Layer 2 of a small transformer language model trained on English Wikipedia (13 layers, counted from 0, width 128).
A neuron's activation on a vector x is SiLU(gate . x) times (in . x), where the dot is the dot product.

Input weights of the MLP neurons that the questions are about. A number n stands for (n - 500) times 0.00066.
n1 gate: 678,589,626,887,404,653,675,722,545,594,541,505,449,495,208,767,575,476,410,190,440,385,421,327,358,594,515,235,549,302,406,876,235,652,457,557,404,407,710,677,430,484,589,451,326,534,794,520,514,428,529,388,611,594,316,637,400,269,510,287,345,530,684,646,679,333,378,424,417,422,373,326,696,665,790,477,456,431,486,557,338,367,520,495,426,720,418,347,580,459,481,930,431,651,746,696,524,292,389,439,412,704,404,704,649,425,294,518,441,795,470,491,680,852,603,954,836,282,276,560,538,486,698,280,241,560,863,500
n25 gate: 727,692,684,463,213,627,425,851,676,623,342,315,691,392,375,675,332,398,522,280,616,589,541,458,379,579,474,678,543,306,574,604,550,230,667,297,537,331,401,412,734,633,475,392,443,688,620,600,466,538,669,572,483,495,684,404,386,479,269,657,679,380,496,270,381,712,238,546,409,553,500,704,709,394,492,357,709,194,361,592,312,425,654,588,314,465,468,728,549,375,496,431,357,680,492,670,542,626,509,599,332,387,329,550,721,583,691,774,623,204,798,475,491,449,365,706,610,279,514,484,446,359,509,581,473,438,584,449
n58 gate: 623,433,631,426,670,309,488,565,636,268,472,763,361,332,488,399,429,770,496,500,504,699,279,789,480,403,283,586,604,452,654,449,635,367,627,804,372,485,612,588,710,312,642,322,500,469,504,614,568,504,189,626,649,533,324,504,595,852,454,518,597,217,409,530,491,481,545,349,512,441,618,691,633,551,319,471,516,441,307,395,512,534,480,538,659,430,308,402,727,597,554,487,453,632,581,623,496,496,247,565,596,358,689,520,361,515,619,518,355,540,564,529,683,588,539,514,362,423,694,607,530,523,504,420,678,658,508,455
n122 gate: 492,712,643,403,463,349,443,593,437,719,454,519,272,483,392,669,463,586,516,648,335,488,557,349,695,642,604,432,197,429,788,669,705,458,658,492,557,382,900,640,349,703,566,536,484,563,631,690,613,818,328,567,453,491,432,303,410,429,595,541,492,393,373,488,151,480,627,593,347,508,361,345,693,282,508,383,520,631,402,403,459,618,584,601,401,536,285,285,439,571,480,681,408,360,447,492,445,415,289,408,447,592,483,504,627,615,500,681,682,682,566,633,504,476,412,471,455,492,538,428,789,631,517,449,759,283,267,566
n156 gate: 354,212,719,422,263,288,392,715,347,603,250,466,626,510,414,349,811,419,538,564,671,505,609,490,423,567,546,727,413,596,713,567,411,184,778,581,548,570,652,563,401,571,487,528,734,459,582,761,406,694,343,404,445,446,587,366,640,350,491,213,465,287,382,349,431,414,553,531,449,417,580,481,528,474,334,252,820,405,410,580,719,555,529,835,482,611,553,911,481,474,615,542,227,442,359,394,635,540,786,529,434,563,433,543,453,872,580,570,887,311,524,635,661,473,505,567,430,351,721,268,810,591,303,536,434,299,694,482
n157 gate: 710,648,387,650,235,327,577,539,409,532,414,431,380,623,313,515,657,380,439,637,374,516,519,173,447,564,630,433,406,365,538,305,382,398,399,743,526,481,543,482,464,704,538,500,464,574,648,401,538,701,615,273,317,715,634,257,177,341,582,500,295,779,520,496,414,527,504,554,377,586,624,148,524,548,627,426,456,564,354,744,353,354,286,259,387,453,454,676,262,452,469,380,575,542,308,500,581,573,419,611,522,442,533,368,299,379,647,571,656,518,447,384,371,512,575,471,620,336,504,818,420,488,598,523,489,549,534,615
n161 gate: 523,530,538,557,299,621,658,543,560,418,552,271,630,446,592,485,571,417,382,758,508,425,445,670,492,593,415,314,300,432,413,570,366,524,363,511,413,412,288,526,555,703,519,535,629,352,569,434,481,602,473,468,553,376,714,515,391,481,790,482,352,547,567,199,549,511,289,597,570,624,395,411,527,467,478,308,543,487,722,664,273,450,323,593,427,519,606,570,386,425,385,278,492,429,673,327,485,556,576,372,730,823,544,762,736,467,596,398,484,645,654,376,338,245,423,296,574,548,388,438,622,629,744,791,441,551,517,462
n207 gate: 563,412,455,505,220,538,584,288,386,463,500,542,442,466,665,469,756,536,234,432,646,561,133,387,429,697,532,697,196,538,397,204,496,377,833,309,324,582,523,722,263,465,333,436,833,401,595,523,482,629,568,462,500,261,556,452,220,661,577,124,443,514,300,351,558,496,395,558,537,702,485,266,271,376,442,573,651,460,416,597,731,569,381,425,361,655,298,694,393,407,722,397,495,637,136,339,584,368,674,391,439,366,311,791,570,570,439,715,716,707,495,328,397,351,299,450,602,476,353,720,500,630,514,455,553,383,451,358
n213 gate: 516,481,552,338,181,311,673,348,600,410,391,355,538,665,488,492,479,681,933,728,600,467,614,500,588,790,456,581,420,454,444,539,309,375,464,752,462,358,154,555,747,451,519,500,357,321,420,671,465,610,419,483,563,629,303,686,854,353,472,493,345,529,397,562,542,464,554,461,532,610,377,546,670,572,488,508,496,426,355,637,550,548,407,305,396,629,538,227,607,522,696,646,355,457,546,311,539,442,483,517,561,589,600,500,401,399,662,682,410,665,368,401,772,619,730,408,553,529,261,584,415,480,504,622,681,431,591,567
n1 in: 522,513,407,542,558,416,655,411,88,514,728,492,387,745,555,740,423,513,518,485,81,537,407,226,491,676,527,500,611,477,553,806,647,551,641,679,529,318,545,278,418,520,345,242,301,562,875,527,487,531,509,416,641,572,307,599,348,395,474,450,316,441,623,818,628,369,444,569,455,504,243,505,433,621,639,445,469,621,587,474,449,345,500,465,763,719,458,166,441,496,403,787,697,733,462,496,713,362,454,338,610,691,620,631,500,521,457,660,523,957,651,538,477,742,473,504,857,574,718,504,359,570,746,583,504,530,543,470
n25 in: 474,504,614,228,645,523,550,692,287,496,111,459,444,936,637,662,672,583,654,367,390,473,471,380,252,453,602,585,420,417,500,356,547,583,592,387,546,403,531,334,509,241,342,460,180,588,566,876,431,556,567,713,496,130,408,342,305,443,311,508,611,459,364,517,714,639,300,642,607,500,418,570,643,371,720,717,611,379,591,625,234,606,621,556,445,384,645,558,559,434,346,465,340,388,246,793,400,728,349,579,437,370,445,249,754,278,636,525,760,667,659,567,323,382,362,366,576,412,680,550,398,474,302,504,464,420,620,526
n58 in: 558,618,715,550,588,381,387,706,555,360,529,409,471,155,480,652,274,701,484,687,463,545,425,636,659,564,232,456,512,615,661,433,626,320,531,631,411,605,591,496,818,357,546,579,532,449,360,655,450,589,500,648,620,500,366,511,658,811,438,668,773,342,395,454,491,500,379,339,651,574,646,570,686,504,634,459,813,324,477,343,447,624,624,615,658,453,496,532,682,610,625,554,520,420,466,734,396,630,406,636,631,219,402,545,540,443,375,567,528,460,727,295,747,625,520,486,548,607,500,709,667,664,373,535,550,612,581,515
n122 in: 468,512,492,414,363,534,596,229,707,620,236,406,24,298,399,586,400,640,508,411,529,408,488,482,572,500,500,398,634,665,386,701,587,559,721,556,676,395,789,292,608,764,425,683,289,452,323,549,540,672,390,547,600,478,454,594,373,388,250,496,700,224,442,417,177,588,422,516,426,450,203,389,439,351,302,465,435,784,548,678,618,500,645,433,337,484,324,356,475,538,374,698,349,243,419,749,643,401,428,245,612,560,576,347,488,433,484,615,521,416,621,431,646,484,377,400,504,614,547,396,437,568,352,464,592,473,412,540
n156 in: 403,488,584,505,488,545,426,585,488,850,286,314,536,647,412,434,626,508,391,589,465,491,496,551,708,582,670,547,542,416,514,567,384,473,454,358,432,378,398,505,535,627,426,258,699,702,618,582,292,717,551,549,702,441,544,615,783,794,504,179,447,329,261,574,539,304,344,641,491,444,616,710,590,324,384,468,864,356,542,413,421,584,665,715,480,697,540,841,679,500,674,452,312,401,516,561,579,521,482,367,431,478,482,656,752,602,741,657,849,490,224,528,452,458,346,551,751,416,433,322,525,677,318,621,588,423,693,380
n157 in: 504,591,406,696,701,379,289,419,357,653,469,644,337,263,251,724,482,504,337,510,327,562,663,523,513,591,349,608,509,567,389,645,321,504,628,727,780,602,651,485,716,628,654,663,671,755,509,691,500,572,414,595,385,541,671,488,399,318,504,512,558,646,434,616,465,686,587,592,756,406,336,428,587,528,500,358,271,664,450,600,914,364,635,504,315,599,273,483,407,256,736,802,530,546,282,471,828,517,371,276,541,414,742,459,320,529,269,602,531,505,584,329,354,342,504,425,487,240,469,602,438,491,330,669,516,557,472,315
n161 in: 419,552,575,614,513,620,808,496,589,544,511,241,708,496,485,345,390,567,636,575,459,386,548,593,429,593,504,435,425,493,454,643,424,619,355,591,325,275,235,561,390,808,448,461,595,411,674,348,524,595,407,549,546,435,797,583,332,447,684,440,500,441,423,334,628,461,404,458,543,514,445,316,536,409,490,375,486,547,559,698,478,426,534,684,305,532,557,500,533,350,489,516,608,378,589,473,556,681,596,549,330,519,474,695,610,565,631,300,587,512,574,385,452,277,428,454,816,448,302,459,435,674,653,676,490,446,628,479
n207 in: 545,689,434,513,247,648,453,500,585,293,461,279,548,563,759,404,483,287,594,519,470,406,468,698,478,392,454,639,583,200,801,621,464,253,430,520,355,516,329,765,440,486,524,304,534,405,620,504,370,541,529,360,521,585,543,403,207,590,632,42,416,504,470,375,534,418,376,601,311,476,691,693,462,786,585,335,534,455,549,565,422,364,539,654,464,567,236,627,252,500,521,321,500,464,393,624,602,443,535,361,444,640,214,264,372,448,456,638,546,757,727,429,312,541,655,500,420,530,409,698,480,805,504,529,594,532,725,345
n213 in: 577,541,458,533,489,589,564,405,507,425,512,536,386,429,356,407,726,629,492,599,596,536,368,563,601,470,380,406,481,613,613,275,271,266,469,523,317,363,357,447,663,235,953,341,614,412,431,504,579,375,481,350,420,645,452,571,712,500,661,554,440,500,334,545,687,333,384,549,461,595,534,300,192,442,428,504,590,242,356,432,492,382,102,775,433,465,189,504,508,439,554,395,445,459,396,756,504,714,684,447,585,622,552,346,405,612,515,643,469,376,448,489,484,665,605,472,299,536,589,559,500,500,427,458,517,614,626,757

Each question shows a token from some text and the vector x that enters the MLP there. A number n stands for (n - 500) times 0.0034.

" Pi": 400,424,406,667,568,435,598,630,356,621,628,557,496,503,544,250,487,375,459,452,524,540,391,326,532,500,529,516,440,543,281,734,479,430,465,389,540,502,490,785,439,685,627,370,485,387,325,587,722,409,378,679,417,711,477,600,488,518,272,396,522,646,517,437,701,504,567,591,492,492,283,598,403,556,506,485,494,622,465,521,485,360,410,405,713,613,604,547,655,479,551,502,599,411,433,564,540,621,404,626,731,389,460,288,623,409,564,552,300,365,594,440,637,544,334,600,179,554,477,460,557,625,373,420,659,544,418,476
Which three neurons fire most, strongest first? n25, n161, n156

"ck": 430,442,527,634,651,370,489,686,376,571,616,631,502,532,504,427,563,495,479,496,680,620,378,251,542,496,550,516,511,615,345,798,547,400,475,518,591,534,437,686,432,737,513,229,402,509,322,691,557,409,425,713,411,580,354,602,474,705,375,377,348,532,485,465,727,688,644,601,604,595,242,470,495,495,412,467,584,541,482,429,497,560,366,469,637,634,525,887,457,573,555,562,571,476,498,503,455,443,469,695,542,372,570,331,433,369,643,482,440,375,586,320,595,355,360,453,303,702,508,329,531,651,399,483,594,650,475,501
The two highest activations, in order: n156, n58

"be": 439,616,426,518,547,385,649,666,407,441,660,577,518,582,537,422,495,441,457,379,745,595,447,406,561,467,483,438,429,603,354,780,419,568,505,381,459,618,510,734,489,705,525,216,463,559,264,550,590,240,376,725,435,578,409,537,403,662,442,247,592,605,523,406,706,523,501,499,374,517,334,491,410,596,342,472,334,585,419,437,419,405,312,541,652,627,521,702,557,611,539,429,474,472,372,653,374,467,415,611,567,378,483,395,438,453,767,452,525,484,483,486,668,495,306,396,365,685,545,464,551,566,393,524,646,629,387,529
Which of these neurons fires most? n157

" |": 395,366,567,520,539,380,610,661,436,595,547,373,542,607,521,480,379,479,350,370,423,489,416,473,531,530,733,550,350,698,410,733,487,453,498,423,494,536,482,718,509,672,529,388,512,447,354,552,549,405,456,670,358,531,403,540,401,581,375,309,218,717,464,391,737,523,593,471,684,497,322,677,386,474,300,523,437,580,475,434,574,298,217,488,496,517,376,532,240,513,437,452,625,488,422,535,428,391,405,709,591,533,608,373,591,481,587,559,368,355,629,354,642,543,319,452,368,659,505,314,460,563,485,430,514,531,400,573
Which of these neurons fires most? n58

"|": 412,338,440,638,616,384,490,655,486,543,577,522,597,593,506,446,408,524,287,434,518,576,457,520,525,622,644,576,548,782,536,750,462,453,388,482,541,603,444,777,513,723,558,373,407,345,258,594,589,449,443,650,296,540,336,589,385,627,350,401,419,618,517,420,688,451,531,600,587,554,421,683,444,572,378,503,518,617,408,436,494,317,304,438,500,609,434,524,338,511,533,453,618,518,403,484,412,571,365,561,572,461,487,429,558,435,578,525,462,252,507,394,637,542,336,414,500,648,533,407,548,654,527,413,513,531,409,615
Which of these neurons fires most? n25

"le": 481,585,503,565,613,339,692,712,322,645,671,538,572,713,475,497,246,517,404,441,475,554,378,436,506,414,472,522,496,768,476,802,523,364,486,444,550,474,542,619,576,603,480,217,611,569,349,515,550,460,307,565,434,567,417,557,363,535,363,425,484,655,405,453,674,691,619,544,731,527,286,587,369,549,336,549,443,518,465,457,608,368,406,598,610,493,371,609,484,562,487,374,601,440,416,618,417,460,360,624,599,380,415,381,402,492,490,473,461,403,498,554,585,420,367,487,392,681,472,466,483,581,429,428,613,512,394,444
Which neuron fires most, and how strongly? n58, at about 0.055

"ish": 430,563,419,446,471,407,597,790,391,533,549,537,555,624,312,558,360,587,440,446,471,673,427,467,460,425,618,501,501,693,449,751,359,535,347,316,511,458,526,735,556,615,553,352,702,591,287,800,625,400,359,754,520,531,471,561,468,760,438,396,441,746,444,446,686,542,487,496,520,493,276,570,323,438,360,492,473,729,530,475,523,418,413,565,456,546,348,818,331,621,462,373,600,558,473,651,410,489,296,627,557,422,461,406,487,493,579,359,454,478,445,545,621,449,348,605,371,657,404,446,521,646,548,469,632,500,411,599
Which of these neurons fires most? n1

" of": 423,496,589,564,591,393,651,717,351,467,747,350,581,581,509,428,349,533,424,420,546,473,471,343,482,393,638,569,511,693,456,732,601,508,510,445,455,513,495,730,493,712,563,416,507,397,140,676,649,459,413,697,390,668,412,630,483,589,471,326,484,681,466,434,568,377,607,555,505,557,331,593,434,430,496,426,420,633,345,392,553,381,306,522,572,439,427,684,411,414,472,451,556,464,439,470,437,397,192,676,520,411,431,331,707,533,597,468,486,420,661,518,647,489,344,568,414,655,515,396,382,574,490,507,548,454,428,610
Which of these neurons fires most? n157

"x": 386,511,325,508,595,357,541,663,449,499,583,479,525,658,499,439,441,634,357,390,574,568,326,374,607,462,590,533,525,718,397,781,522,484,457,405,547,485,517,650,513,652,590,319,598,663,285,610,508,557,447,727,372,518,456,597,373,591,279,471,407,733,462,377,850,707,543,680,517,489,344,596,422,459,325,498,417,575,525,488,571,405,476,537,548,524,373,715,524,583,558,417,674,594,558,557,469,385,378,683,496,437,543,479,474,496,598,505,479,541,651,481,594,462,333,387,510,647,446,557,401,745,467,377,494,541,393,549
Which of these neurons fires most? n213

"ig": 377,428,482,610,611,393,518,633,408,414,640,538,455,570,587,662,513,438,438,373,583,565,477,449,487,407,500,498,397,627,281,719,554,439,406,488,459,406,428,685,438,699,555,325,381,549,288,596,543,461,434,763,358,545,344,579,464,769,352,354,594,578,329,455,674,585,579,536,602,451,383,628,460,509,530,470,451,690,372,441,523,338,377,573,646,591,579,682,525,488,540,631,578,668,342,500,479,543,362,721,683,366,515,384,336,458,586,567,417,430,707,461,709,512,469,631,414,680,487,479,484,616,418,340,622,502,426,452
Which of these neurons fires most? n58

" place": 443,551,482,639,502,390,565,808,492,501,605,452,487,592,427,477,555,495,278,420,700,650,436,323,344,556,590,502,363,549,313,806,362,483,426,335,476,552,491,760,459,743,560,365,470,542,335,716,618,362,392,568,444,652,509,585,497,642,429,338,350,677,334,398,591,510,644,534,680,513,307,487,595,556,427,423,431,586,400,284,506,536,191,517,563,513,462,621,425,500,618,562,389,556,395,451,451,544,341,476,545,289,410,289,472,335,594,493,539,401,525,435,582,426,394,513,300,694,526,445,460,578,444,447,443,625,431,542
Which of these neurons fires most? n157

"n": 412,480,448,554,504,393,554,781,338,573,682,565,539,682,405,442,444,577,392,413,507,557,442,526,574,404,646,536,516,691,485,813,454,474,570,487,526,497,489,653,513,675,480,403,485,619,303,731,571,338,508,751,311,612,392,606,471,616,366,410,333,692,417,459,727,536,700,461,637,458,296,528,401,557,329,657,486,572,463,416,413,358,498,530,479,567,389,705,539,626,542,387,661,590,434,543,363,419,449,618,560,429,406,456,389,538,707,514,505,518,686,582,616,415,394,524,356,607,571,488,422,637,512,520,702,605,357,508
Which of these neurons fires most? n161

"ment": 469,587,575,516,553,354,588,802,420,474,571,526,558,625,473,553,470,463,423,411,680,684,506,387,478,438,466,510,515,778,557,819,364,408,436,571,572,525,538,614,492,706,583,470,496,644,314,679,506,522,328,718,321,518,439,421,375,668,417,362,396,598,393,387,617,477,583,508,594,557,304,583,449,450,342,554,602,563,403,370,600,406,417,482,515,656,406,552,564,595,614,489,589,513,416,625,373,321,360,692,571,487,553,391,608,554,582,434,352,546,641,407,662,546,299,617,407,678,525,380,473,586,406,422,440,533,389,508
Which of these neurons fires most? n58

"id": 347,418,453,513,566,494,526,642,354,549,600,453,413,599,419,730,648,456,500,353,478,616,400,396,433,497,531,563,508,674,348,758,506,494,362,329,517,387,446,759,432,753,569,324,414,545,298,605,609,407,454,653,390,621,570,651,470,650,332,252,555,684,430,384,651,492,548,531,506,497,294,579,498,513,400,449,440,650,565,422,486,448,404,545,691,524,571,634,370,551,546,514,502,513,464,464,322,441,269,630,543,383,594,414,450,431,743,499,465,464,666,568,573,375,403,620,324,720,444,441,514,635,324,463,610,615,448,496
The two highest activations, in order: n213, n161

" develop": 425,535,515,567,459,353,531,604,312,528,644,448,558,564,522,447,604,573,414,433,472,561,422,252,418,568,592,317,432,621,372,743,480,470,328,270,531,560,504,697,455,725,649,370,465,600,223,739,669,451,335,687,377,631,501,568,433,562,431,293,440,558,458,399,563,470,475,632,469,557,205,482,429,557,562,494,498,593,453,446,452,564,372,390,547,568,594,736,250,396,574,552,649,542,528,630,508,532,333,621,707,401,380,345,534,411,617,469,393,434,691,262,621,409,348,570,326,646,474,563,528,662,428,437,570,672,463,558
Which neuron fires most, and how strongly? n157, at about 0.068

"\n": 495,548,538,528,593,333,563,669,461,604,557,552,596,680,425,445,342,578,350,436,651,485,402,341,497,480,539,603,512,781,551,710,407,388,559,459,588,473,467,750,585,606,607,276,587,559,328,653,598,444,448,672,330,568,511,594,482,640,306,366,298,612,362,428,631,593,667,533,565,546,386,695,488,421,402,598,420,557,549,383,632,380,429,528,480,642,415,588,290,454,430,387,512,486,420,533,391,474,358,631,563,490,351,369,574,405,741,519,484,348,667,542,711,429,333,492,480,627,507,496,526,537,564,446,507,517,421,542
Which neuron fires most, and how strongly? n1, at about 0.062

"-": 425,444,589,514,507,413,612,741,399,599,497,407,564,609,437,508,434,441,399,457,529,578,428,420,553,552,663,642,489,732,516,806,549,361,470,491,521,533,441,682,541,689,608,338,457,461,370,731,617,430,427,722,336,579,339,598,392,712,403,394,370,628,423,407,731,593,509,601,523,487,355,615,434,559,368,451,487,633,387,499,483,449,369,368,587,533,390,593,570,452,428,503,517,459,421,520,337,541,327,644,528,409,416,376,627,466,584,559,382,359,693,435,637,556,177,462,447,595,681,364,493,553,536,415,617,522,444,624
Which neuron fires most, and how strongly? n25, at about 0.18

"st": 420,517,530,473,606,401,536,749,317,375,639,493,521,611,415,573,328,514,373,408,864,665,423,480,500,479,567,510,374,660,501,792,349,395,492,435,593,361,506,726,508,676,566,435,393,553,340,814,596,575,384,717,404,660,450,463,438,563,428,494,504,696,492,376,667,521,628,516,468,540,379,594,313,587,396,605,370,688,374,394,457,456,436,564,712,509,392,745,386,508,536,437,700,430,406,613,452,405,321,626,429,414,568,385,483,455,639,492,474,434,608,467,670,425,345,403,420,636,524,363,420,657,445,423,568,557,458,532
Which three neurons fire most, strongest first? n58, n161, n1

" the": 386,454,577,678,498,395,635,734,409,481,598,366,560,653,625,463,453,514,347,456,596,547,453,496,499,466,600,592,498,630,331,749,360,502,522,424,657,429,436,685,527,711,589,361,545,443,257,598,570,490,360,696,458,553,436,519,365,667,456,349,400,638,390,442,666,601,687,556,477,551,258,694,502,596,321,533,510,692,452,452,360,438,246,540,551,607,454,783,437,435,399,420,521,549,458,353,547,485,214,596,480,487,588,397,540,453,666,458,485,350,565,360,618,466,374,501,422,701,516,543,518,642,512,458,518,511,397,573
Which of these neurons fires most? n161

"ma": 407,463,435,534,570,470,497,667,398,541,657,520,441,589,523,295,441,453,453,400,566,502,459,305,511,538,559,556,394,603,420,774,564,454,464,615,482,578,581,757,467,835,599,244,524,562,249,684,568,286,429,615,391,726,458,564,441,695,484,330,484,647,417,435,661,563,592,496,431,509,400,568,467,490,427,446,450,490,419,514,487,286,261,478,504,548,642,488,641,481,495,486,577,513,510,613,587,502,420,596,557,319,393,330,461,431,726,441,413,408,560,550,615,435,248,415,466,639,516,534,598,691,453,404,561,478,444,475
The two highest activations, in order: n25, n1

",": 429,465,578,488,503,419,650,698,351,491,678,491,624,616,466,499,392,471,331,396,478,529,481,415,479,423,658,632,453,710,399,771,447,368,414,435,503,581,511,667,500,684,576,401,579,575,373,694,657,363,457,619,423,537,440,535,443,555,340,208,286,683,511,451,713,471,615,545,463,521,177,707,472,422,378,442,360,607,509,453,500,407,423,483,523,573,340,715,422,546,506,382,506,626,405,502,388,438,392,700,552,549,400,430,582,457,550,545,439,361,659,390,648,316,401,422,435,698,605,501,431,703,562,444,551,456,427,529
Which three neurons fire most, strongest first? n207, n213, n58

"b": 482,538,560,556,681,326,498,735,425,477,516,555,616,605,415,435,395,496,378,417,700,519,505,450,578,515,595,579,495,773,405,791,451,431,486,321,520,495,496,625,534,631,480,141,472,438,435,607,614,369,478,661,446,560,408,624,381,623,373,375,571,769,422,455,627,518,627,392,606,471,372,545,349,525,376,648,442,546,453,362,508,403,516,538,600,552,359,412,493,499,507,376,714,574,485,516,448,365,434,709,536,483,416,467,386,554,689,574,377,587,636,404,660,429,356,551,407,593,610,356,539,670,450,369,537,613,363,424
Which of these neurons fires most? n161

" one": 414,647,402,565,560,455,637,665,471,601,704,478,553,592,488,495,541,472,298,434,572,577,480,298,470,513,479,482,518,577,431,710,394,560,469,493,659,537,477,753,442,744,511,273,412,579,189,543,582,431,356,684,473,621,552,604,426,612,401,304,480,577,391,383,599,539,546,431,531,494,275,542,572,532,376,541,404,746,308,403,405,405,230,478,593,692,438,757,438,514,473,538,553,521,400,492,477,627,361,648,571,489,524,333,712,279,527,540,543,327,556,398,620,536,323,528,493,698,559,525,517,647,405,381,457,568,470,592
The two highest activations, in order: n157, n213

"The": 415,507,610,652,494,344,621,784,403,527,596,503,541,597,551,523,388,530,357,468,600,536,524,489,557,487,553,569,508,716,307,780,464,450,469,413,696,347,454,666,526,690,565,359,530,476,199,644,553,508,375,697,458,565,365,594,386,592,420,448,372,570,429,323,580,510,589,555,450,573,351,661,466,581,328,423,470,773,463,456,473,495,409,480,597,591,428,752,461,416,462,416,547,570,479,399,560,431,306,651,522,490,665,380,754,444,607,498,396,325,576,348,662,564,342,538,437,702,469,561,487,692,467,464,498,449,397,604
Which of these neurons fires most? n122

"co": 391,544,618,545,582,430,599,655,428,504,646,620,440,599,472,448,567,405,387,382,619,570,442,544,434,559,507,494,514,636,379,778,607,407,401,377,489,542,467,720,481,663,591,277,425,581,255,703,483,535,423,720,358,655,495,573,498,518,436,307,613,669,481,446,717,499,521,497,561,543,355,615,384,568,402,459,524,576,546,484,496,350,449,617,562,567,559,623,515,450,505,364,624,471,567,585,503,437,369,620,605,427,432,311,422,449,741,494,389,395,535,318,692,348,236,388,393,718,556,391,496,627,401,429,695,484,426,456
Which three neurons fire most, strongest first? n1, n58, n156

".": 407,402,534,551,552,404,553,750,530,458,586,387,571,617,520,441,446,588,323,408,675,610,424,316,486,489,544,588,527,638,340,739,451,432,528,448,390,586,491,744,524,710,649,406,626,641,315,607,567,405,443,718,397,581,416,500,364,676,346,329,382,684,558,450,640,438,650,541,517,396,314,681,490,532,392,505,291,481,621,446,530,492,317,422,485,568,443,547,388,518,584,429,584,455,399,490,358,514,379,710,510,502,453,389,539,465,706,446,429,406,606,486,631,355,317,503,415,737,619,434,364,605,520,391,618,597,462,521
Which neuron fires most, and how strongly? n1, at about 0.065

"y": 468,490,521,464,548,375,593,735,412,530,565,555,602,635,352,558,447,505,456,406,669,637,458,561,463,477,607,626,429,799,424,799,533,400,419,348,503,342,577,698,550,645,484,305,615,543,292,573,515,468,388,674,295,485,481,488,415,779,415,411,473,653,549,524,745,622,545,573,578,583,224,596,471,475,359,624,409,607,555,490,596,308,397,608,459,677,406,586,428,612,562,331,589,483,492,524,443,373,377,586,560,436,548,452,471,367,649,439,508,527,647,535,639,459,401,529,402,595,529,304,486,714,505,448,581,555,426,628
Which of these neurons fires most? n213

"==": 504,402,546,551,528,339,612,755,410,623,629,333,574,615,394,584,345,603,369,444,650,561,448,494,558,433,575,543,542,690,578,685,430,411,475,392,456,494,529,687,560,646,649,271,567,457,345,813,558,504,426,704,376,619,430,649,424,743,337,463,131,689,463,528,641,479,510,544,399,557,379,583,441,568,382,524,435,658,525,287,626,466,338,581,546,559,431,436,334,494,542,389,641,394,397,494,414,404,381,650,569,513,485,401,571,432,585,552,290,359,534,389,740,718,330,545,409,639,406,482,494,591,524,466,587,606,459,602
Which three neurons fire most, strongest first? n58, n213, n25

" ": 378,432,571,664,497,409,533,693,369,680,701,389,427,599,500,431,587,458,413,438,578,586,405,473,545,446,488,548,456,582,340,800,367,415,485,418,577,503,443,705,473,747,522,308,487,423,445,547,659,495,472,667,455,662,415,544,462,688,417,297,415,698,410,357,739,568,560,616,539,409,284,532,492,288,463,596,390,628,410,399,455,395,263,428,516,559,580,617,479,504,460,488,568,494,419,530,443,554,380,570,456,448,464,393,558,400,544,579,275,391,737,512,627,488,312,480,464,676,638,522,582,604,505,403,574,597,484,647
Which neuron fires most, and how strongly? n1, at about 0.012

"e": 456,501,445,552,524,402,513,780,401,494,677,502,608,717,460,613,410,504,352,424,751,463,465,455,503,593,506,556,379,723,457,771,519,486,428,363,535,510,521,609,528,664,490,232,525,475,356,619,636,523,437,739,350,603,437,546,377,697,417,342,580,688,494,440,741,586,517,479,512,537,165,529,431,538,293,529,396,484,394,360,525,368,356,497,615,556,431,702,478,531,472,408,545,637,474,615,430,369,435,522,555,505,472,347,356,462,567,550,259,418,481,555,624,416,281,473,440,613,445,526,389,635,362,510,678,496,370,584
Which neuron fires most, and how strongly? n161, at about 0.031

" mi": 469,517,533,559,506,381,594,664,424,660,543,390,555,653,439,305,350,379,382,424,415,513,407,542,553,521,573,543,519,626,365,878,335,451,346,358,550,556,499,748,547,672,598,399,508,522,275,605,612,242,397,661,368,628,385,569,548,573,325,348,443,707,489,560,575,580,576,422,513,512,224,513,463,498,293,555,447,521,427,480,427,428,350,624,459,522,491,564,510,365,464,427,572,541,499,575,472,564,242,563,638,357,334,415,667,360,558,541,428,437,705,593,633,428,330,500,386,612,452,515,425,583,412,375,536,639,407,511
Which of these neurons fires most? n207

"ab": 438,489,495,518,577,427,471,552,417,649,543,443,468,619,518,610,378,485,305,438,820,536,503,291,530,472,596,423,558,672,336,736,498,362,518,250,443,466,459,772,438,805,528,284,413,406,313,544,493,347,385,624,412,635,392,576,474,608,454,317,646,682,432,299,611,390,634,487,406,494,233,556,529,540,430,549,498,637,374,369,525,437,486,441,525,546,519,565,590,571,498,541,541,578,488,529,522,487,285,653,586,365,520,389,431,540,653,498,457,514,704,390,694,518,282,547,327,624,492,502,447,610,439,409,619,642,365,434
The two highest activations, in order: n122, n161

" work": 430,603,540,613,481,321,603,640,330,489,588,503,579,577,409,527,569,492,411,383,596,574,479,177,403,531,549,256,375,668,412,768,413,411,408,433,541,500,564,644,471,708,588,365,504,480,273,614,633,558,423,733,377,591,474,538,449,575,304,296,429,644,371,445,657,519,441,585,625,486,240,440,456,551,358,533,425,563,512,504,434,501,303,428,557,661,432,686,333,388,630,482,580,394,431,714,425,480,258,564,584,412,361,294,444,400,579,513,354,423,553,372,568,414,355,563,273,664,494,401,449,606,521,439,497,552,442,562
Which of these neurons fires most? n157

"od": 404,373,549,525,635,378,563,739,464,540,595,481,544,582,553,579,481,468,472,417,846,578,396,266,563,605,531,713,510,676,360,828,416,458,442,435,572,498,500,686,495,714,522,305,525,474,283,652,403,468,374,673,419,608,454,628,425,622,299,414,600,621,450,393,723,559,610,572,392,579,357,567,440,511,336,468,464,631,458,361,591,418,242,447,606,662,437,716,495,523,520,484,671,642,499,497,274,391,335,665,587,423,526,419,347,469,691,493,399,602,666,454,582,316,366,542,318,642,461,344,384,571,527,377,494,567,412,501
Which of these neurons fires most? n161

" Sh": 500,394,429,626,588,361,549,803,436,560,514,444,574,615,434,412,359,499,514,403,395,625,417,200,480,484,547,444,424,710,517,776,350,334,463,463,689,528,560,691,558,656,549,498,450,403,487,548,593,341,329,690,463,527,484,555,412,718,270,372,343,687,536,396,814,544,441,469,536,523,317,552,447,593,528,542,312,560,334,346,520,223,430,460,479,546,405,678,624,467,539,392,544,494,415,480,479,444,323,581,635,470,501,356,577,490,666,470,493,504,546,405,643,448,357,483,188,632,443,475,481,720,416,477,587,592,415,553
Which of these neurons fires most? n157

" Ca": 442,462,588,544,560,391,746,726,344,656,539,589,500,578,484,363,442,448,367,366,616,637,468,448,583,460,532,570,450,663,374,767,502,406,459,389,638,406,500,758,538,661,568,399,482,410,325,530,546,527,361,724,431,561,496,476,498,605,272,317,518,744,500,490,640,511,510,553,554,512,322,520,479,507,403,475,323,554,592,411,514,276,434,555,638,582,456,499,608,428,453,360,474,528,512,442,412,591,352,625,601,489,442,452,350,337,665,523,342,355,614,599,713,525,371,554,200,674,462,391,345,525,496,444,490,500,347,550
Which of these neurons fires most? n207